Layer 6 of a small transformer language model trained on English Wikipedia (9 layers, counted from 0, width 96).
A neuron's activation on a vector x is quick GELU(weights . x + bias), where the dot is the dot product. Quick GELU of z is z times sigmoid(1.702 z).
The model reads these tokens: "ter" "ia" " by" " a" "d" "d" "ing" " an" "t" "i"

The vector x that enters this layer's MLP at each token. A number n stands for n times 0.044.
0 "ter": -6 -1 -9 25 -36 -38 9 -9 -4 23 4 25 25 -44 47 8 -26 2 -26 11 4 -10 -15 -3 19 -11 -10 15 -3 -25 5 -18 23 8 -54 -10 11 25 -4 -25 -12 8 -21 17 19 -25 26 14 -9 -18 0 5 34 17 -1 -10 17 22 -7 -23 31 22 7 -32 36 43 0 27 34 24 27 0 -6 -43 -12 26 -7 -37 -32 -10 1 21 4 -7 -10 -56 -41 0 -7 16 21 0 -2 -58 24 9
1 "ia": -20 34 -3 -8 -24 -12 3 -19 8 2 10 -25 20 6 58 -12 12 -26 -13 19 -6 -3 15 28 -17 -8 -13 3 28 1 27 6 25 13 -64 -9 -26 10 -28 -23 -3 22 -24 11 8 24 25 3 -19 -29 19 11 2 4 9 15 21 24 -12 -2 -21 16 -3 -9 -13 32 19 -14 10 14 95 4 -12 -43 -19 6 3 -22 -13 -27 28 -29 17 2 2 -17 -45 -5 -7 -21 -1 -11 5 -44 19 12
2 " by": -10 -8 -19 16 3 -13 10 12 12 37 2 22 10 -7 40 35 16 21 -46 -13 -3 9 11 -5 -7 -9 -13 -17 -20 -42 -35 -13 4 10 -30 -35 -2 38 -2 -16 -8 -5 -19 21 18 13 36 -15 -18 -18 5 -29 -36 20 -4 15 -8 9 -16 8 -18 26 -2 -28 2 1 8 -10 1 -29 87 -23 -3 -2 29 -27 33 26 0 -42 24 -9 2 -14 3 -2 -5 -17 -25 -4 1 3 20 -29 35 62
3 " a": 2 -10 -25 31 -11 1 18 0 -15 -23 -19 34 -12 -27 76 14 -7 14 -27 -12 -32 4 40 23 -21 -25 -14 -33 24 -16 -15 -8 16 21 -46 -2 18 47 -37 -34 -24 16 -24 20 33 10 19 -14 -20 -20 1 -20 -7 12 5 3 4 9 -4 -1 -6 19 -7 -9 -17 3 6 40 52 12 42 -5 -13 19 25 2 -6 -17 7 -14 0 -7 17 -32 10 -1 -12 -2 -5 6 15 -3 4 -19 -4 -7
4 "d": 7 1 -7 24 -12 -24 21 27 -29 13 4 -9 -29 35 19 -13 0 37 -3 -2 -9 -8 -6 33 5 -1 -26 7 16 -27 4 7 10 29 -27 -14 55 9 13 -3 -1 6 -30 -30 11 5 32 -4 3 -54 12 -19 -22 35 -47 18 -6 5 -36 20 54 -22 8 -2 -11 -7 -34 24 -47 1 57 -10 -6 -18 -7 -18 -57 40 9 -3 1 4 6 -22 -19 0 -42 2 35 32 0 -3 -8 12 30 1
5 "d": 14 -13 0 22 -3 -16 23 38 -43 11 -4 -24 -31 43 19 -2 -20 43 -2 -2 1 2 -6 26 -17 -12 -8 -4 12 -14 21 23 24 12 -60 -13 67 25 6 -14 8 -21 -29 -28 -14 10 22 -14 2 -30 -2 -7 5 27 -39 32 -4 6 -5 12 58 -19 2 -2 14 -13 -46 22 -26 -1 38 23 -16 -6 -10 -12 -39 25 0 -21 -16 4 6 -16 10 -6 -43 -10 32 31 3 -5 -20 1 1 23
6 "ing": 7 6 -23 -21 -6 -8 2 -4 -23 36 -12 -33 17 10 0 5 -3 18 14 11 4 -28 12 38 12 -6 17 1 30 -2 22 -7 22 -11 -79 10 33 32 6 -21 -19 3 -52 3 -37 -13 26 6 10 17 -19 13 14 51 -25 27 8 -5 13 12 19 41 -7 -18 26 23 -2 -7 -5 -28 50 35 -7 -34 -13 1 14 -5 -31 -40 -15 -31 -16 -2 -15 -20 -38 3 7 2 5 21 -22 4 4 7
7 " an": 15 -27 -20 23 -14 -6 15 -2 23 -17 -30 40 6 -1 39 34 0 19 -5 -5 -38 10 29 12 -32 -40 -25 -12 5 -1 -4 -33 4 42 -62 3 -10 16 -20 -20 -31 12 -46 4 26 11 15 -2 11 17 3 -12 1 39 16 -14 41 30 -3 -17 2 1 -7 -25 -28 15 -13 23 32 -13 15 2 -13 -47 -16 29 7 -4 9 2 24 -3 18 -24 4 -11 0 -9 18 0 16 21 -20 -29 -32 41
8 "t": 22 -26 10 -11 -24 -15 3 20 -16 4 11 20 -38 26 34 -17 4 11 -16 9 -4 26 -30 0 -1 2 0 23 12 -26 -20 -24 9 8 21 28 -8 10 -10 -34 12 3 -49 -25 31 12 7 22 4 -35 36 17 45 21 -14 4 -10 -7 -10 -41 11 0 -14 -11 -6 -5 22 9 37 -39 53 -8 -3 -62 13 -9 -6 73 11 -38 1 -4 16 -16 -20 -26 -23 2 -13 -10 1 29 -25 -11 59 -11
9 "i": 0 33 11 8 -12 -2 -2 -12 -5 -6 -8 6 -16 16 49 -29 6 43 -7 -38 15 -13 10 51 14 -3 -13 -14 50 -23 5 -8 -6 9 -33 23 -2 -25 29 11 1 1 -52 -4 32 7 -15 0 -24 -10 40 -3 24 -7 -7 -3 -3 -40 -17 -3 34 -9 -32 -35 -27 24 -20 -15 -1 0 22 26 10 4 -31 -60 -4 29 9 -32 39 0 13 0 24 19 -34 -9 31 -27 17 6 2 -3 22 36

Each question shows the input weights of one neuron of the MLP. A number n stands for n times 0.0073.

n149 (bias -0.083): -23 20 4 -26 -7 30 21 -5 -2 -16 -2 21 9 6 10 10 -1 4 1 -18 9 -16 28 -1 -26 -17 -1 9 -25 20 14 44 -33 -13 26 12 -19 -8 7 5 7 0 7 3 6 -5 -5 19 -6 -50 -35 -14 -14 -54 3 -11 -35 -21 7 -42 18 26 -24 -26 -15 -8 4 7 19 -12 28 18 48 12 0 -27 13 4 -9 8 3 -8 -31 -24 4 52 -7 1 1 8 27 21 -49 14 -27 4
On which token does it fire most, and how strongly? 9 "i", at about 1.7

n94 (bias -0.116): 22 25 -1 29 -6 -12 16 -3 -44 25 6 -12 -15 33 6 29 -7 37 -6 8 1 -28 13 -5 -11 -30 -16 1 -7 53 -25 55 25 10 41 -10 12 -22 21 -16 -33 -15 -34 -24 -23 -37 24 47 2 15 -21 -49 -5 16 19 38 23 18 -26 27 -10 -10 -8 2 -20 25 -24 27 -26 3 -31 0 -17 -9 -6 -22 9 -9 -3 30 29 -42 11 -10 24 -6 16 8 27 3 28 -32 -3 27 29 -22
Its two highest activations, in order, are on tokens 4 "d", 5 "d"

n317 (bias -0.076): -19 -19 -4 -16 30 24 -3 7 2 37 30 -37 28 11 -4 13 -11 -2 -10 39 -5 -14 -39 -33 13 32 -31 -1 -19 -14 7 21 18 -9 28 7 4 -6 22 15 9 26 4 -21 -36 7 -17 -3 10 -19 21 -46 5 34 2 -38 -11 6 10 4 22 -30 -26 9 14 -8 -4 -14 -36 2 21 27 28 -25 10 -18 26 -7 14 -4 -1 3 16 -30 13 4 5 -9 -23 -8 -23 1 -15 2 24 13
It fires most on token 4 "d"

n382 (bias -0.071): -22 2 6 17 0 3 30 -25 -5 16 1 8 46 3 5 37 -29 -17 22 -1 -4 5 -2 -20 13 -11 -35 14 -35 -27 25 -23 8 -28 23 17 -42 -18 -3 7 2 12 18 -21 22 -26 4 -6 7 53 -14 -17 -19 27 4 16 -11 28 9 -3 34 -24 -19 -23 1 -14 -14 9 3 -20 -44 -27 -3 -8 -27 3 36 34 1 5 -2 -31 23 18 -15 16 17 -21 -2 -7 7 16 -2 1 20 7
On which token does it fire most, and how strongly? 7 " an", at about 1

n345 (bias -0.014): 29 -1 2 -27 18 4 -11 -11 -2 -17 -6 -29 1 10 -18 0 -9 -32 -8 -3 19 -17 1 10 40 -7 -12 -20 -1 -4 4 -11 -5 -23 -2 20 -26 4 5 46 -25 2 34 -25 -14 8 33 -24 15 23 5 3 25 25 2 -40 -25 2 15 6 -13 -9 24 -30 29 -21 34 -5 -38 3 19 -22 6 14 20 16 0 -34 -8 9 -6 -16 -2 5 8 -7 3 19 -3 1 -16 23 12 -7 6 28
It fires most on token 6 "ing"

n280 (bias -0.104): -35 -25 7 22 3 18 -21 5 -10 11 23 17 41 34 12 18 3 25 3 24 -43 -7 18 24 19 -9 -58 4 9 22 4 1 -25 -4 4 32 -22 -16 -4 14 -5 -24 -18 -26 -34 15 -2 19 -18 -39 -22 -11 39 -9 9 8 19 -20 26 -20 -6 -13 11 -29 -40 7 1 -4 -17 30 3 -21 -2 38 -6 -2 5 -3 8 5 -36 -8 -31 30 -1 1 26 -21 16 4 13 0 -10 31 -34 -19
Its two highest activations, in order, are on tokens 9 "i", 7 " an"

n299 (bias -0.096): 18 -28 18 12 -9 11 61 -15 -6 17 9 -1 -39 -7 -6 10 -20 -15 -9 2 -4 -33 30 -21 28 -27 21 -4 -26 -19 46 22 -17 5 -14 -28 -1 -1 22 -6 -5 -20 -7 13 -18 -4 -1 -8 -28 14 -28 -15 33 -14 -17 29 27 7 -34 -4 26 5 -2 33 15 -19 -9 -2 2 14 -37 15 12 -3 19 29 3 -2 -37 30 61 13 -21 -24 44 22 -12 0 -5 -15 -3 -1 -13 17 -6 -5
Its two highest activations, in order, are on tokens 5 "d", 0 "ter"

n282 (bias -0.116): 37 3 24 14 -5 41 4 -15 2 -1 5 28 -24 -14 9 27 9 -44 10 36 -19 -32 16 5 12 20 -25 -16 -21 17 -15 -3 -5 -4 37 12 -14 -40 -1 33 -44 9 25 -28 6 -6 8 0 12 17 31 -28 12 18 11 -3 28 -23 28 -15 -4 -14 -18 -27 -27 -8 -1 -16 5 27 -17 13 10 17 -17 5 -13 -13 23 4 4 -4 -24 -24 23 -17 -7 1 20 -29 41 -3 -33 7 -21 21
Its two highest activations, in order, are on tokens 7 " an", 9 "i"

n350 (bias -0.028): -41 -1 1 17 2 33 7 -31 -28 0 1 11 16 2 28 -5 -28 -3 26 -2 -25 -23 3 -21 29 -2 -2 -20 20 15 8 0 2 -4 -12 31 -22 -14 1 14 -16 -5 -9 -25 -5 -4 7 -21 -38 31 -3 -5 -8 -16 40 -17 36 -13 -18 29 3 4 -11 25 -12 -12 19 -29 -17 10 -26 1 2 26 1 6 22 -33 55 6 -30 1 1 -22 -14 6 15 12 10 -3 6 21 17 16 -21 -36
It fires most on token 3 " a"

n47 (bias -0.001): -8 6 8 28 7 -2 -15 5 9 15 5 -17 -11 50 9 10 1 -14 -24 -19 -15 32 -10 -18 28 -26 -13 6 -4 14 7 15 -11 -22 31 31 7 -19 20 18 1 31 21 -2 17 35 -31 35 -13 17 -15 19 -23 -18 2 -1 -20 -6 -13 32 -17 -24 2 -21 -11 -6 5 -29 -28 15 -7 -2 -12 -8 -25 24 42 24 -2 -33 -1 15 0 -15 7 21 15 0 -17 -8 -15 11 -5 -1 -21 30
It fires most on token 9 "i"

n70 (bias -0.090): -22 4 -18 -12 -6 -9 -10 -22 -7 4 -13 17 20 -20 -52 13 -30 -29 -8 17 -45 -6 42 19 -7 -46 -8 0 -34 18 -1 9 2 -17 -17 -26 -11 10 28 13 -10 -6 -10 -31 2 -8 42 8 16 7 -16 -22 -29 23 0 -1 26 26 4 6 25 -9 -24 5 -13 11 -21 2 -25 9 13 -5 -1 -6 6 -27 30 16 45 -20 17 6 -12 -26 7 57 51 15 6 4 21 -16 11 11 -3 -1
Its three highest activations, in order, are on tokens 7 " an", 2 " by", 4 "d"

n141 (bias -0.132): 24 9 -15 -10 -32 -6 9 14 -5 39 58 -21 -14 21 5 41 -39 21 23 -13 -21 27 -14 -27 -1 -55 38 -25 -39 5 -11 -4 -17 22 37 1 12 5 3 1 -19 -16 10 1 -8 -14 30 3 -12 16 -10 17 0 -8 53 -9 3 0 -24 19 -19 -24 -49 -19 -27 5 35 -1 1 5 -44 9 -11 -1 3 -6 -15 -26 5 3 36 -14 13 10 43 -1 27 28 19 19 14 15 -14 15 22 37
It fires most on token 7 " an"

n252 (bias -0.096): 29 -33 -33 -3 17 10 -21 -12 26 23 13 31 4 -24 -15 50 -10 -20 -9 11 1 30 -27 29 -25 -15 39 22 -17 31 -30 -1 -21 -18 67 -23 -26 26 23 8 -21 24 21 -7 -21 20 18 -7 -34 20 -5 -21 -2 8 11 -23 -16 -12 13 0 -46 -1 -23 -6 27 9 19 -5 21 -8 1 -30 -15 -1 17 -23 -18 -6 -7 6 1 -26 -28 5 15 -30 32 24 27 24 -6 17 17 -13 1 15
On which token does it fire most, and how strongly? 2 " by", at about 1.6

n223 (bias -0.138): -20 14 -31 3 0 45 40 -20 -12 -18 16 41 45 -7 7 -8 -6 37 15 -14 5 1 15 -23 -30 4 11 -17 1 5 9 38 16 -14 17 14 3 -5 10 -6 -14 -29 -1 19 -15 26 -21 34 -39 21 -62 -10 31 14 -1 -9 38 1 -2 15 -66 7 -13 6 -8 3 17 -17 26 7 -24 -1 -17 19 4 -21 -17 -6 -15 39 21 -41 20 -3 11 2 8 -25 -16 -35 -8 -11 -1 -7 -3 12
It fires most on token 3 " a"

n29 (bias -0.074): 1 -25 14 -9 25 -2 -21 -8 -1 -6 -9 -7 31 32 -21 48 11 9 42 4 8 12 9 20 2 1 4 26 -31 23 12 5 33 -11 13 9 21 29 -3 -19 -42 0 -11 -47 12 27 24 24 -9 28 -9 -7 -11 6 -12 -11 -20 13 7 -18 28 -34 -26 -13 16 6 15 -38 -6 40 -10 -17 -36 5 -34 -9 28 4 2 -26 -9 2 -10 -4 37 12 13 -7 11 -11 -19 -63 -7 20 -11 -6
Its two highest activations, in order, are on tokens 5 "d", 6 "ing"

n305 (bias -0.054): 16 -1 34 5 -16 21 -10 23 -6 -15 -4 -11 -2 -32 0 4 -4 -14 -23 0 -26 -7 -14 -16 -3 -7 -2 12 -2 51 11 -8 4 11 -1 16 -2 9 17 23 29 -1 -13 -23 -6 28 16 1 -25 -1 -7 9 39 1 27 -19 11 -15 -2 22 -31 4 -61 -8 -28 -6 16 -21 23 19 -19 -41 7 6 28 13 -4 -32 -2 14 19 -9 -10 17 11 -22 -17 6 27 -29 12 -28 13 -10 21 -2
It fires most on token 1 "ia"

n100 (bias -0.143): 12 -15 8 -30 -3 29 -18 27 -19 13 7 10 17 1 -13 -23 10 -1 9 1 -14 -15 23 -28 -40 10 -4 -5 -44 5 -33 26 -11 5 -9 5 -21 -14 4 -14 -11 22 15 -45 -7 70 30 -10 -50 -13 1 -30 11 -10 28 -22 23 25 26 -25 -30 -12 25 -14 -20 -21 -1 -20 7 29 1 4 28 26 43 -7 14 28 14 11 -2 -9 -34 -25 10 3 -12 22 9 33 9 12 -13 32 8 -27
It fires most on token 3 " a"